Layer 6 of a small transformer language model trained on English Wikipedia (10 layers, counted from 0, width 128).
A neuron's activation on a vector x is GELU(weights . x), where the dot is the dot product.
The model reads these tokens: "ff" "er" "ed" " se" "ver" "e" " he" "art" " fa" "il" "ure" ";" " he" " "

The vector x that enters this layer's MLP at each token. A number n stands for n times 0.068.
0 "ff": -51 33 -48 -12 28 17 2 4 4 49 -10 -31 -26 -20 2 14 4 -84 4 -23 26 21 0 -4 -10 49 -11 -5 -3 9 -31 14 2 38 -6 28 13 1 -28 17 27 -15 25 -22 -23 8 -14 -28 -44 1 8 0 24 6 -28 -28 10 0 3 19 2 -8 -1 3 15 -11 34 12 -47 -16 6 19 -6 23 23 7 3 18 -2 -54 7 2 30 2 -8 3 9 -14 -12 32 19 0 32 6 0 16 5 19 1 -23 1 1 -22 -16 9 3 41 -5 0 15 -14 37 3 -4 1 -17 30 25 2 -15 9 -47 -49 -10 -35 7 -9 27
1 "er": 18 5 -24 6 40 -9 0 -2 15 8 -11 -32 -15 -13 -7 42 10 -57 -14 -6 42 19 25 -12 -9 48 -34 15 1 15 -4 0 21 19 11 -15 -34 -19 -27 -14 4 -26 14 -30 17 30 -18 -22 -11 -11 10 9 42 -11 10 -15 18 -15 -31 23 -20 8 -8 -5 36 -12 27 28 -23 3 10 15 18 -1 -15 7 -3 -5 -11 -24 31 -7 1 -51 -10 13 20 -3 5 4 19 2 25 11 38 5 33 25 28 -19 14 -9 -6 28 36 13 21 13 -13 1 1 -25 -40 -4 -4 18 0 0 23 -25 7 -76 -62 -15 -32 -32 4 11
2 "ed": -25 5 -25 -23 54 -26 2 -11 26 10 23 -11 -19 -10 6 49 9 -42 8 -24 15 23 8 15 -7 81 -32 -3 -20 20 -19 -4 19 -14 -1 -13 -8 1 -33 -7 18 -13 25 2 -12 4 -13 -6 -21 4 -2 19 21 -37 -31 21 -12 -10 -13 15 -22 31 -17 -7 19 -13 11 8 -2 -14 15 -7 12 14 25 13 -4 -13 40 -39 19 -15 16 3 -41 9 2 -6 5 -4 3 17 19 -2 -38 -31 1 -38 13 -4 -37 -9 -1 0 4 -23 68 7 29 15 -22 24 -46 -11 -12 14 38 19 9 9 -10 -36 -29 11 -7 8 39 29
3 " se": -30 25 -16 -1 11 14 6 12 9 45 19 -9 17 -4 -3 -22 -20 -49 -10 43 3 -12 22 -23 -44 57 -20 -14 -23 15 -25 40 -29 9 15 -58 8 6 -18 5 38 20 39 -5 4 10 -22 -12 0 2 22 7 15 -15 -26 -22 30 41 -10 12 -14 -8 -11 -16 -32 8 15 29 -34 7 7 -5 1 29 -22 14 -11 -25 9 -4 -20 -4 3 -4 -24 15 -14 -7 -1 38 -10 37 3 -20 -5 -5 7 -9 -13 -2 -14 -34 47 11 2 25 37 26 3 -8 -14 16 33 4 1 -44 5 -15 18 -16 30 -61 -10 39 -9 18 -28 -12
4 "ver": -19 -36 -25 20 58 2 0 31 50 3 -11 -4 -17 -12 5 28 -12 -31 40 -11 36 21 15 -24 -7 36 -32 -35 8 10 11 10 -18 2 -7 -9 -4 16 -5 -28 -12 -18 11 -10 27 9 -22 -10 29 -16 -32 -33 9 -32 9 14 26 -37 -45 6 -22 -3 15 46 -4 28 -25 -5 -32 4 3 13 26 -4 7 1 13 6 -10 -4 -6 -36 -18 -3 -27 -3 3 35 19 -2 17 52 26 13 -15 -14 22 23 2 -6 -4 -18 -69 11 -19 9 29 39 -8 -9 -27 16 -20 14 -12 -2 17 5 -12 -5 48 -43 -6 8 -25 -5 -15 31
5 "e": 2 4 2 -8 0 -33 27 26 35 -28 -16 -17 -29 19 -31 7 -25 -35 -23 -10 7 7 23 8 9 6 -30 -4 5 23 8 22 31 12 14 -15 -14 1 -51 -27 -28 4 19 -28 -29 8 15 -14 29 31 16 4 33 -32 -30 2 0 9 -5 9 -38 -29 9 -32 6 -12 2 -9 -45 -2 -19 -22 28 -4 -24 15 9 30 9 1 -51 -6 -5 22 5 36 -10 40 43 20 7 18 31 12 -10 12 16 19 15 20 -21 -13 7 -2 -21 -20 57 6 12 2 0 -12 -62 -6 -11 17 53 14 29 -10 16 -20 -39 9 1 7 19 -4
6 " he": -43 23 -18 1 -17 -3 -42 25 7 31 -11 -6 -12 -6 -8 -32 -12 -94 2 13 23 -15 19 -12 -7 23 -42 -20 -31 14 -14 6 37 6 28 10 1 -3 -15 17 -12 -12 -1 15 -24 24 -2 17 8 11 36 14 16 0 -10 -42 25 15 -7 25 7 41 -12 -1 -3 25 6 38 -28 4 1 -6 -23 -5 -12 -18 12 21 28 -50 -8 -15 -21 -6 2 37 8 18 27 -6 -21 -11 -14 -13 -10 41 15 9 -20 31 11 -12 -12 8 -23 -10 30 1 13 -40 -8 11 -11 3 1 11 23 23 16 10 -8 -44 -8 27 -19 57 -45 20
7 "art": -21 32 -30 32 27 -24 -26 5 14 25 2 -21 -19 5 2 10 -17 -33 36 4 18 2 6 -12 17 22 -6 -10 -21 13 10 12 -4 64 -36 7 -8 12 -28 -30 -11 -21 0 -24 19 43 -6 -7 0 21 -13 -17 17 -28 12 -12 55 -15 -34 5 7 4 -16 32 14 1 -34 -14 26 44 -18 -2 40 -24 -17 17 3 21 2 -19 -26 -7 20 15 -16 -15 22 0 20 -19 36 14 16 -1 35 -18 -1 7 11 4 28 -24 -2 23 -38 -8 -12 5 -9 -22 -3 -11 -49 12 -4 1 -13 10 20 8 39 -70 -32 23 16 -54 21 14
8 " fa": -77 23 -13 -13 5 21 -4 35 5 26 10 -1 15 -29 3 -5 -5 -29 -18 15 1 7 9 -26 12 28 15 -29 -16 8 7 24 21 -17 28 -24 16 -21 -14 8 -1 39 11 -32 12 9 5 20 -5 -1 18 34 48 -2 -17 -34 12 9 -32 -22 -3 18 -27 32 -15 4 -8 27 -54 -17 14 -8 -19 22 -4 7 -13 -9 21 4 3 16 -35 -8 34 24 -17 -24 -22 24 8 12 4 -29 8 -15 16 1 9 5 -34 -2 -5 0 -4 36 62 8 6 32 -16 16 15 -11 -22 -19 34 -18 -15 -7 -46 -48 -13 34 -64 23 -12 7
9 "il": -12 14 12 36 19 -6 -17 32 61 -12 2 -25 -31 9 19 23 16 -17 16 15 39 -4 -10 -25 23 28 -9 -29 -5 2 19 3 10 61 10 -3 -21 -24 -30 2 -6 -31 -7 0 -52 19 1 -44 -5 -4 16 21 -15 -24 8 -30 33 -22 15 18 -27 -5 -20 13 20 -20 -19 -19 5 0 3 -10 11 5 -3 13 -28 -20 10 19 -20 -12 -8 34 -14 6 -3 10 -8 -14 29 53 0 -7 18 -40 24 0 -19 28 -5 -13 -33 37 -37 22 26 28 13 23 4 -28 -36 -15 19 48 37 -13 -28 -17 13 -40 -29 26 -22 -25 -2 -14
10 "ure": -28 23 4 18 12 -48 -5 -25 39 13 -9 -11 3 0 15 43 23 -13 -1 19 7 21 1 -5 -8 38 -10 -36 -13 20 -15 16 -2 41 -26 -10 -14 -38 -22 -35 -10 -2 -12 0 -21 21 7 -18 -6 -15 7 10 -7 -57 -24 3 -2 -3 -31 -1 -34 1 3 -12 -23 3 -13 11 7 -19 20 -15 0 -18 -34 2 16 -1 34 -8 11 1 4 15 -5 42 32 14 21 -6 -2 42 31 -8 33 2 -6 -2 -27 36 -21 -23 -6 8 -10 -32 63 43 23 8 -5 -16 -55 -13 -4 37 45 19 25 18 30 -37 -26 13 -4 -4 -6 1
11 ";": -40 -15 -11 -3 -5 -26 -17 -20 36 13 9 -15 -1 21 70 -35 -2 -17 -43 -22 13 -5 20 11 -31 33 16 -10 -45 40 -40 0 14 -2 1 -33 11 7 25 -2 -7 -31 -9 -14 -4 17 16 -26 18 -1 0 12 23 -6 20 -16 25 -5 -33 4 -13 -21 31 28 -26 -35 -10 9 -9 25 13 16 -15 -1 19 20 -21 24 41 -44 20 -34 -7 2 -17 -11 -5 12 3 -11 -44 24 -20 19 21 -17 22 -13 -1 19 -22 18 -15 33 16 -6 25 29 -6 -10 4 6 -26 -15 9 26 26 35 14 -2 24 -62 -4 7 -14 27 16 -5
12 " he": -14 22 -12 -5 -7 1 -33 -9 -5 58 10 -10 -6 -8 -12 -32 -19 -71 3 -19 21 -21 36 -11 -13 6 -41 -31 -21 13 -1 -10 37 -7 29 -8 -4 -2 -4 26 9 -23 7 3 -21 12 6 24 15 20 42 27 11 5 -26 -46 21 -8 -5 34 -9 33 -6 18 -6 24 -12 42 -12 13 30 0 -12 8 -8 7 -3 37 33 -31 -24 -12 -15 8 -8 42 4 7 10 -28 -12 -16 -5 -24 -11 47 22 -5 -24 26 2 -23 3 17 -31 -3 8 -6 4 -38 -22 -14 -5 -18 -16 3 10 21 24 2 -2 -54 16 32 3 66 -41 13
13 " ": -32 5 14 -1 -3 34 3 10 10 10 13 -25 0 7 3 -35 -12 -60 27 -8 79 27 -1 -16 11 17 -17 -25 -31 -8 12 20 -9 24 5 0 15 -2 -58 -49 -12 -39 -15 -10 29 -6 19 -3 31 19 -15 22 31 -18 0 -28 21 -1 -20 15 -11 -9 -4 -1 1 -12 -22 27 22 11 6 -1 11 16 -22 14 0 12 -12 4 -7 12 11 -23 -27 21 34 3 -5 29 -18 27 -2 21 -1 8 12 13 -7 9 -26 -29 -21 43 -18 18 -30 -15 -10 0 2 13 28 -47 -16 42 27 15 -17 4 15 -47 -10 45 -9 -15 -32 -9

Each question shows the input weights of one neuron of the MLP. A number n stands for n times 0.004.

n299: 10 39 -1 22 3 -16 31 -11 9 -10 -36 -25 8 -32 -23 30 3 2 -24 12 -2 9 -11 -13 25 8 20 8 -21 24 9 -36 -45 13 7 10 16 14 -6 1 -22 -42 -2 15 -28 -14 -1 -19 -26 8 -6 22 -14 -42 39 26 -20 20 -1 4 4 -35 -17 19 34 -54 -35 -25 18 14 1 -26 5 -9 5 -9 22 5 13 3 -10 4 2 2 37 -1 -33 -23 -9 1 -21 -20 31 9 11 3 50 -51 10 30 -3 0 -6 20 55 29 5 21 -4 -1 -8 34 37 -8 -31 -7 12 -13 -33 17 29 11 -19 -35 48 -37 -26 -6
Its three highest activations, in order, are on tokens 9 "il", 10 "ure", 7 "art"

n205: 31 -16 31 10 -6 31 -1 -45 32 -53 20 -16 -11 37 -11 11 7 -23 1 -13 -20 4 -9 -4 16 -23 6 -2 -28 -4 5 -7 -40 1 -2 -2 14 -7 17 -39 21 -1 -6 -13 21 -33 -19 12 -17 24 0 -13 -23 -34 -2 21 -11 -36 21 5 21 15 18 -8 -1 -44 4 6 32 -11 -11 6 2 25 -10 -20 14 -16 23 14 -9 1 7 -4 7 -26 -2 -9 -30 30 -22 -2 0 23 -6 20 36 -10 26 -9 -26 -18 -21 26 -12 1 -20 -25 -35 -14 13 -5 -12 -24 11 -15 -53 -18 -15 6 20 -29 11 -14 5 -4 -13 38
On which token does it fire most, and how strongly? 13 " ", at about 1.9

n2: 22 -2 17 -28 -12 -17 20 4 -34 19 -16 7 -26 7 16 8 20 -6 -35 -3 -11 -3 18 2 44 12 48 1 17 12 -28 -9 -5 -23 -17 -35 -5 -6 -22 14 -38 0 35 33 -8 1 -28 15 -31 7 4 -16 6 -42 -47 25 -51 -43 11 -18 8 -25 35 -16 -13 -36 -15 18 -38 18 -14 -41 33 -14 9 -5 40 9 44 25 -36 14 14 -16 1 -2 -23 22 3 3 -9 -11 6 -7 -3 10 40 -3 17 5 32 -37 5 -29 8 1 -30 -24 36 -29 -7 -20 -7 -7 20 1 -9 11 -16 -10 17 4 14 -7 20 21 43 1
Its two highest activations, in order, are on tokens 5 "e", 2 "ed"

n315: 45 13 13 -17 46 -9 -29 7 46 -29 -22 8 -4 -17 4 13 -46 9 -21 -30 -4 -12 -15 8 -13 2 -17 33 -34 -14 28 2 -1 29 -3 -19 30 20 -3 -14 -6 -38 17 13 12 -3 -39 -8 58 8 -19 6 3 3 15 22 -6 -2 7 -13 -4 -3 1 10 5 20 -45 -40 24 -21 22 -20 -27 11 17 20 8 15 -10 34 5 8 39 -2 -4 17 -47 -29 -22 36 10 19 -1 18 10 27 10 -13 4 -22 5 -4 8 33 -6 -12 -16 7 11 -32 -37 22 43 -32 12 1 -16 14 -7 3 -9 20 -6 16 -6 -38 8 3
Its three highest activations, in order, are on tokens 13 " ", 4 "ver", 7 "art"

n23: 3 43 6 -9 15 25 -19 -26 14 16 -1 2 -15 -17 -26 30 27 13 7 14 -14 26 -34 -28 -15 14 5 -8 2 3 5 -20 -47 19 6 21 -6 -10 -22 14 6 6 -15 56 -17 29 51 20 74 -4 -42 6 -9 -1 15 -13 -26 29 42 -24 6 3 7 11 -24 -22 9 37 -1 12 18 -13 21 -37 -18 3 22 -59 27 34 -23 15 -15 -9 30 19 1 25 -11 23 -33 16 12 18 15 0 -19 29 14 -6 2 1 7 -19 -21 -12 -13 -15 3 6 -10 4 17 19 -2 -33 22 3 -19 -17 24 9 3 -20 8 -31 -36 39
Its three highest activations, in order, are on tokens 10 "ure", 13 " ", 3 " se"

n423: 33 45 -8 4 -28 14 -14 -6 21 4 -26 -23 3 53 36 15 -1 14 17 -17 -6 2 -1 16 0 -6 25 -1 -3 23 -29 23 39 15 5 -49 -3 -5 37 19 -25 7 8 10 -9 -13 11 31 -28 -19 -3 4 11 21 -3 -3 9 -56 18 2 20 1 24 -39 -1 -27 11 -4 25 49 3 15 -5 -18 -8 -42 10 13 -8 -24 27 10 -22 -9 15 21 -11 0 0 4 -39 -17 7 -18 -34 4 9 -27 24 -14 13 24 -34 7 -13 -9 -20 7 51 -26 29 -1 -39 22 41 -14 15 -6 -19 -44 -6 -6 -14 -45 29 21 24 -6
On which token does it fire most, and how strongly? 11 ";", at about 2.4

n491: 23 24 13 3 -26 10 -18 46 6 15 16 1 -21 16 -36 25 38 40 -6 30 20 11 -14 -14 7 -48 16 -11 6 9 -33 38 -13 5 19 -29 7 6 -3 -18 -33 -7 -35 2 -12 -34 -53 -38 30 -16 -8 -21 -8 15 8 25 -32 18 -3 -1 -25 -2 1 -4 40 -5 -4 -6 8 -12 -4 8 -28 -14 -2 -3 15 10 -2 1 -11 14 -2 3 43 -38 32 6 -7 22 0 -12 -5 64 41 -7 8 -29 1 15 -16 32 1 16 -15 -44 16 6 27 3 -23 10 -19 -8 -1 -1 5 12 33 19 -15 23 -25 12 -3 -13 -5 35
Its three highest activations, in order, are on tokens 10 "ure", 5 "e", 9 "il"

n0: 38 17 29 -19 24 -20 37 -7 -33 10 40 17 -21 12 -1 11 51 21 10 -37 -10 8 -21 15 -18 -23 -10 6 5 -9 8 -49 18 27 1 5 10 -44 -1 -23 5 -24 28 -17 -7 -12 -58 -3 30 32 -3 19 4 30 17 35 -20 23 -19 -32 13 -1 -27 -11 -7 65 4 3 6 -30 7 5 34 -32 10 36 -9 -28 -23 -16 24 29 31 -20 15 -9 27 7 6 -16 23 -40 35 -26 0 27 11 -15 17 -42 8 -10 21 -23 -17 18 2 -8 9 22 -17 1 -9 -1 39 -7 -23 -1 -28 16 28 24 -24 -16 -45 -20 34 -1
It fires most on token 1 "er"

n210: 40 -31 5 -20 -44 26 43 -11 48 1 1 23 -28 -4 17 45 16 28 4 23 1 -44 -27 -2 7 0 27 -25 16 -9 -48 18 4 6 9 -16 -5 -31 41 -1 19 9 23 -5 1 -4 10 -6 12 -1 26 13 14 14 35 6 5 -38 23 -4 -11 -3 0 -26 8 37 -46 -32 -6 6 -32 12 3 -5 -16 5 -34 -50 18 -24 8 -3 -7 22 35 33 24 -35 -34 7 -1 12 39 6 32 -32 -26 -12 -8 32 7 17 39 -41 1 32 5 -24 -9 -24 10 10 16 -21 15 -20 -22 -24 -33 -1 -1 17 24 -18 -36 -6 -34 -13
It fires most on token 9 "il"

n218: 1 14 -14 1 26 -18 1 22 -23 15 5 7 -60 11 6 47 13 55 6 3 14 -2 -34 -29 -17 1 19 -5 -8 5 50 -37 -33 -10 1 17 7 -36 37 5 -36 9 -13 9 -4 23 -27 16 20 -8 -27 -16 1 -13 17 35 -11 25 -7 -26 6 7 -16 -43 -21 -25 -3 26 8 -25 13 -38 -6 -9 12 48 -14 16 -19 -31 19 43 -13 17 26 23 10 0 14 21 26 -19 48 12 29 32 -4 -28 -3 -3 -10 -23 6 -25 26 -17 -3 44 -25 31 21 -24 13 -27 14 15 -27 24 14 23 5 8 -11 -14 -2 -8 36 15
Its two highest activations, in order, are on tokens 10 "ure", 1 "er"

n31: -15 9 -18 -29 8 14 27 -23 17 -29 -4 -6 -13 -21 26 21 -22 -21 13 -21 6 -5 4 8 -3 -43 23 -11 14 -30 8 -18 3 8 -3 25 18 -33 26 -15 3 -17 -7 -8 -15 35 -28 -6 28 24 18 -15 -15 3 12 -2 17 -25 27 -4 49 -21 1 10 45 -5 31 -22 -4 23 -3 24 1 -11 -6 17 -12 20 -38 21 23 -2 2 -16 21 -6 -16 -19 8 37 -48 17 -15 -35 -13 -4 9 -38 -28 9 39 33 -7 3 5 18 32 19 -11 37 -18 -19 17 25 45 16 12 -2 8 -3 49 -36 18 -48 25 13 -5 6
On which token does it fire most, and how strongly? 0 "ff", at about 1.1

n400: 24 -4 7 13 -9 15 14 25 42 -4 19 -1 -4 2 0 -9 1 24 -17 -30 -23 27 -30 38 4 19 -18 1 31 -1 22 -38 -8 -6 -32 -3 32 -1 27 -16 -15 -1 -11 -19 -8 -27 -34 20 17 -6 -10 4 -13 48 22 -7 6 13 17 16 -50 2 -34 6 15 -38 -9 -5 -31 -42 6 -51 4 3 17 -4 -23 16 14 -26 21 -31 -8 3 -1 27 5 29 22 9 -48 7 4 2 -6 34 19 4 4 -2 21 1 16 32 8 21 -27 1 8 56 -6 -4 -14 21 -14 -15 41 17 -12 -22 1 13 -5 -13 6 -5 -6 -16
Its two highest activations, in order, are on tokens 5 "e", 11 ";"

n418: 9 -2 1 -4 -23 -46 -22 9 -23 20 -12 -14 -15 25 4 -10 9 20 -10 12 -37 -13 12 64 31 10 -13 22 4 18 -6 -38 5 -46 -36 25 20 -7 3 -20 10 -5 -28 -9 5 10 -26 -20 19 -1 -10 -61 -58 13 17 -3 1 -6 13 -12 -9 -5 -37 16 37 19 5 12 27 -15 27 18 14 2 0 9 28 39 -22 -35 37 21 29 13 38 -18 -9 3 -31 -15 -44 -6 23 19 -32 -3 13 4 29 -32 48 -1 35 16 30 -22 -16 7 -20 -3 -30 -15 -23 -17 15 27 24 -12 4 2 -2 -27 4 -34 -13 56 14 13
It fires most on token 11 ";"

n60: -9 23 7 -6 26 -11 -4 -11 -14 9 12 24 -45 -1 29 11 18 -17 4 12 4 17 29 31 -3 0 -32 30 26 -9 -8 3 -5 1 24 -3 -6 -23 27 1 -41 -18 -34 -6 -43 3 4 -1 -34 -47 -35 -26 14 6 -1 16 1 18 4 38 11 1 19 8 4 -28 12 -10 44 -3 -5 -5 13 47 -18 -30 43 10 -11 12 -18 -11 -5 -24 35 6 17 -34 7 29 3 -45 14 28 36 -30 -14 -16 45 21 10 -31 12 -17 -33 -16 -15 22 -2 -9 7 -22 -31 -15 -7 -1 -36 3 -7 16 23 24 12 7 1 -24 6 1
Its three highest activations, in order, are on tokens 7 "art", 1 "er", 10 "ure"

n379: 11 -3 -8 22 33 6 -9 -41 4 -1 12 3 -17 21 23 -21 16 23 3 13 1 -3 2 6 -19 -1 -7 -13 20 -29 58 26 -6 15 -13 -26 32 -10 27 -26 1 -8 8 -6 -19 -11 10 -5 8 7 9 -28 13 15 -10 7 -42 23 25 29 -21 16 29 -35 -3 -23 -28 13 4 28 14 -12 -25 -20 -11 1 -7 33 4 4 14 13 0 -44 5 34 -5 25 -27 8 34 21 53 19 8 29 25 5 22 51 39 12 -1 -23 -33 -3 -24 5 -9 31 -20 8 7 -40 68 19 1 -15 -25 -32 4 -19 -4 -37 -35 18 28 -1
It fires most on token 9 "il"

n62: 8 21 22 -17 -30 -7 -33 -3 15 40 21 -1 -15 2 -26 -2 -7 18 5 -31 3 -27 21 14 -1 -17 -39 15 25 -21 18 -7 -4 25 -9 -3 -25 14 -4 24 8 13 -30 39 -20 46 -55 26 5 -54 0 21 -19 -10 15 -15 10 -21 34 -32 11 -36 8 12 18 -8 18 16 23 32 26 3 -16 -7 -31 15 4 27 -1 53 22 24 25 13 20 5 -38 28 23 24 -39 -17 -26 -5 -20 12 25 -8 -14 -3 -12 19 19 -15 -30 -17 -59 16 6 -8 10 -50 28 12 13 -1 12 -2 22 -4 9 5 8 -15 -59 13 20 23
It fires most on token 12 " he"

n127: 9 1 10 3 -27 27 15 -37 24 3 21 11 -40 20 -3 -42 40 5 -34 -8 -9 -15 25 -5 0 -17 -8 -10 -21 -8 -20 -5 -27 -14 28 36 2 -59 -15 8 13 -35 30 18 -4 -1 -17 -3 1 -19 16 -33 1 -42 -37 11 -2 -31 -5 9 -27 3 2 6 34 38 -9 -22 -15 -27 -3 6 -3 3 -34 -26 2 -10 -6 -21 -36 19 -9 -7 21 -13 -15 1 -10 15 -8 -51 39 -17 -2 -3 -18 -59 -5 -7 9 -24 4 -11 -1 -31 -11 15 -42 32 -7 -10 1 29 42 2 26 -24 18 20 -35 -31 23 6 11 15 19 29
It fires most on token 12 " he"

n474: -6 -40 8 29 14 0 22 -17 -18 -18 38 49 7 8 9 32 -37 1 -9 -5 -4 2 -35 -7 -24 5 -4 5 -13 -11 15 -27 -27 -12 13 -30 20 7 20 45 4 -43 3 41 -15 4 -8 -24 42 -51 -8 -3 -13 -62 24 -1 -35 -24 55 7 -10 -14 13 -21 35 10 -17 22 -31 10 1 2 12 11 3 -44 -21 10 19 4 -31 -5 20 -13 19 7 7 48 -22 -6 -15 -27 6 -11 -4 -30 14 -11 -25 -14 -11 -13 1 6 -55 6 -13 12 21 -1 -22 5 -1 -25 -32 7 -9 -16 31 -27 23 -23 -23 5 1 -3 -19 11
It fires most on token 4 "ver"

n45: -32 25 9 -23 -16 21 19 -38 -38 16 -13 35 37 11 4 -8 -24 15 -55 -4 -10 31 -11 7 11 19 17 31 -27 14 -4 -49 -6 -23 37 5 -11 -17 10 6 -3 10 -16 1 -3 28 0 -4 -7 -15 -8 -9 -13 -34 -29 36 -7 -65 -2 1 12 16 -6 19 -3 39 16 1 3 17 7 27 0 5 27 -7 -19 -24 21 27 -12 -13 -14 -9 -12 19 -9 8 -4 14 4 -15 24 -48 -35 4 -9 -22 20 -1 14 17 -1 -19 -5 -12 2 -16 21 8 -40 19 -5 -7 -43 -3 -10 -16 -16 -11 10 -11 -34 11 33 -14 -11 11
Its three highest activations, in order, are on tokens 2 "ed", 8 " fa", 12 " he"

n357: 27 32 5 3 7 37 26 -45 16 -24 25 -17 13 -19 5 -18 14 9 -17 18 -11 16 13 12 -17 -34 -12 11 -22 24 7 -10 -3 2 5 -28 -2 -18 -13 -21 -1 -10 14 12 11 19 -21 1 -20 22 -18 -10 0 -6 16 -47 20 7 -31 33 17 27 6 16 17 -8 4 11 14 -6 -7 -31 16 17 29 -26 2 7 11 18 0 48 -24 16 39 20 -12 -32 -28 -24 4 -27 -5 -7 -23 -31 -49 28 -18 5 -2 19 71 4 6 -18 1 -2 -9 -4 24 -30 25 -4 7 18 -22 -1 9 8 2 12 26 4 9 23 1 7
On which token does it fire most, and how strongly? 12 " he", at about 0.38

n405: 21 20 -42 -6 -14 -6 5 8 0 43 35 25 3 15 6 25 -18 -14 20 16 2 -8 20 7 -17 -32 16 8 37 -17 -28 44 13 -17 17 24 25 19 -9 30 20 44 6 12 23 -21 8 7 1 -25 25 -4 -37 -23 -19 -17 -32 -26 14 -2 -1 2 18 -24 43 9 -37 23 7 24 -4 -16 -10 24 -2 -21 -13 15 -25 -19 -13 6 3 2 23 32 -32 34 -19 -10 16 -11 3 -35 17 -19 -23 -13 8 -44 16 -27 -30 5 32 -31 6 -26 -1 3 -20 6 -1 28 -11 -54 0 -10 -12 -9 -35 2 6 11 27 33 16 21
On which token does it fire most, and how strongly? 12 " he", at about 1.3

n3: 29 0 -1 29 -28 -12 -5 -5 15 -14 -3 38 -20 24 -30 -22 -13 34 -6 10 -18 8 -12 42 -34 36 4 -10 -10 -11 10 -34 -12 -24 -27 -32 1 11 43 -18 -18 -1 -20 27 -44 -13 10 32 23 -14 -14 -26 2 -5 -6 -10 28 12 33 -29 -21 -36 -19 3 17 18 15 20 -32 -8 4 -11 -18 7 10 -39 7 41 29 20 -16 -25 46 -19 3 1 -21 42 3 16 -5 -11 -27 1 -27 -3 31 -6 50 10 30 14 -1 -13 -41 3 14 5 1 -32 -19 -2 3 7 34 11 31 -17 19 0 -44 25 -4 -5 -1 10 25 -14
On which token does it fire most, and how strongly? 5 "e", at about 1.6

n412: 18 -13 8 2 30 -3 -11 3 14 13 8 -11 -39 17 3 -5 44 -1 -43 -5 4 -36 12 12 -25 12 -3 -39 26 -22 -33 -30 -19 50 35 -16 19 48 8 -7 -28 -8 39 21 10 -27 -41 -44 4 -30 -13 -3 -24 -12 21 -14 -22 26 -9 -15 6 20 1 7 -15 -2 39 8 16 -27 -11 -16 -21 -39 -4 -43 -2 -20 -13 7 8 10 -26 -10 18 -15 -7 -3 20 27 3 -1 -7 28 12 -26 0 -26 36 27 -3 24 -4 -38 0 -9 -9 2 54 -5 -16 -20 22 28 26 -42 -40 32 24 5 9 16 16 -3 -14 -13 -26 38
It fires most on token 3 " se"

n274: 10 -10 2 -27 -11 -29 -29 -33 3 -23 21 36 18 -11 -43 12 9 38 -6 -8 14 -6 -25 26 3 26 51 22 -8 -35 -14 13 2 -49 2 11 -10 -35 19 29 9 42 -7 32 -15 -3 -2 28 53 28 14 -1 15 -37 -13 9 -10 -18 34 -6 -13 12 -8 -20 13 29 22 -24 -10 3 16 25 -33 31 -5 38 6 33 36 1 -45 -5 47 -28 -27 -11 24 -2 -33 1 14 -6 -3 -22 -1 37 31 -21 22 -7 7 10 12 -12 10 -13 3 8 -19 -28 -17 -3 -19 19 13 11 25 16 -3 23 -3 7 4 9 16 -1 6 0
On which token does it fire most, and how strongly? 2 "ed", at about 1.1

n314: 13 -8 46 12 16 -22 -12 -20 21 -2 -27 -5 11 -14 -11 -9 -20 6 0 58 30 -5 -2 -25 -12 -12 1 -16 45 1 -3 -20 -40 -16 -2 13 -10 -33 28 9 34 33 29 17 -4 -5 2 -14 -2 -7 -5 14 4 7 -9 -5 22 15 -9 -28 16 20 2 22 11 -28 27 13 -13 -38 -10 -3 11 -21 24 1 34 0 -42 -17 -2 -18 -2 -13 -4 -18 -12 -25 11 21 -6 -21 22 -17 38 8 -8 12 -13 -12 25 -20 8 -22 20 27 -14 -13 12 7 4 -3 -21 -2 51 12 25 3 -7 -4 -8 -24 15 18 10 -13 -10 5
On which token does it fire most, and how strongly? 1 "er", at about 1.1

n354: -1 16 36 -27 1 -9 -9 20 -9 -6 3 -8 7 37 -20 -44 -2 -31 -21 1 -27 4 -6 -38 -33 7 12 11 17 10 -37 -17 -5 8 -13 -22 28 6 6 8 -3 18 10 -14 -47 25 -1 -10 -17 16 23 -6 0 1 4 -40 7 -18 20 -34 -29 -33 10 7 -31 -1 41 36 -24 -44 -13 -53 6 -7 -27 27 0 29 -11 1 29 -14 -29 -18 -4 2 -16 -7 -15 20 -29 -14 15 -21 -5 -46 -4 16 0 -34 -7 -3 47 -1 51 -11 -4 21 22 3 42 -13 29 -60 36 -40 -27 4 2 1 8 54 63 -23 6 38 -5 -11
On which token does it fire most, and how strongly? 3 " se", at about 3.4

n121: 31 15 -28 -24 -4 6 24 -23 18 -16 4 38 10 -12 7 13 19 8 9 18 -32 -6 -10 38 -20 -1 7 -7 -14 10 35 -38 -32 -16 -10 -17 28 -28 -4 6 -23 -12 1 -21 -23 27 34 41 -9 18 -9 15 24 -41 -7 8 -16 22 -1 24 12 32 -21 11 -1 -13 4 -7 -6 -23 20 -6 29 -53 38 -1 17 -7 -14 -26 7 33 -44 15 34 -15 -70 1 -13 -7 15 7 2 -27 -8 -9 0 22 -6 5 -3 28 -11 13 10 -15 -26 4 15 -45 5 -29 -13 -15 22 1 -12 16 5 -18 -33 -6 -7 12 1 -11 -10 3
Its two highest activations, in order, are on tokens 8 " fa", 2 "ed"

n439: -40 18 4 -35 5 -8 44 3 -27 -3 -12 17 -43 17 -6 -5 45 6 3 -7 -9 -22 1 -9 -32 4 2 28 -16 -13 21 42 -7 -57 -48 -1 -6 13 -28 0 -17 -27 -17 7 -33 9 18 -15 23 9 2 -6 -1 -2 -16 -9 26 27 -3 5 12 -7 25 16 40 -3 -7 31 -1 -31 33 26 8 10 17 -12 22 -24 42 25 -19 -50 -16 -28 44 12 -13 11 -5 -8 15 11 17 21 7 32 5 5 -25 -16 32 2 5 -5 -8 4 19 -21 -40 20 -33 37 22 24 -41 -18 -9 12 -12 32 -31 -19 2 16 17 -3 -24 -22
On which token does it fire most, and how strongly? 8 " fa", at about 1.8

n242: 3 -8 34 30 -21 16 0 -3 -12 16 24 11 21 7 9 17 2 21 45 -19 10 4 -2 -6 15 17 -26 -36 -16 -11 -1 -19 -1 43 -8 -22 13 4 -4 28 14 -6 -33 12 9 -50 -42 -16 9 -25 -26 -54 1 -13 4 -7 -13 -21 17 -21 1 35 -13 26 15 13 36 -19 -14 2 -15 -22 1 -5 16 17 0 -20 13 -19 3 2 -11 -2 33 11 -3 75 2 7 18 -23 2 -19 -7 -8 21 -1 -6 9 36 -6 -4 0 -19 -21 2 3 -14 -3 16 -31 -21 -4 -26 22 -30 -16 -6 21 -33 12 6 24 4 -11 2 -2
It fires most on token 9 "il"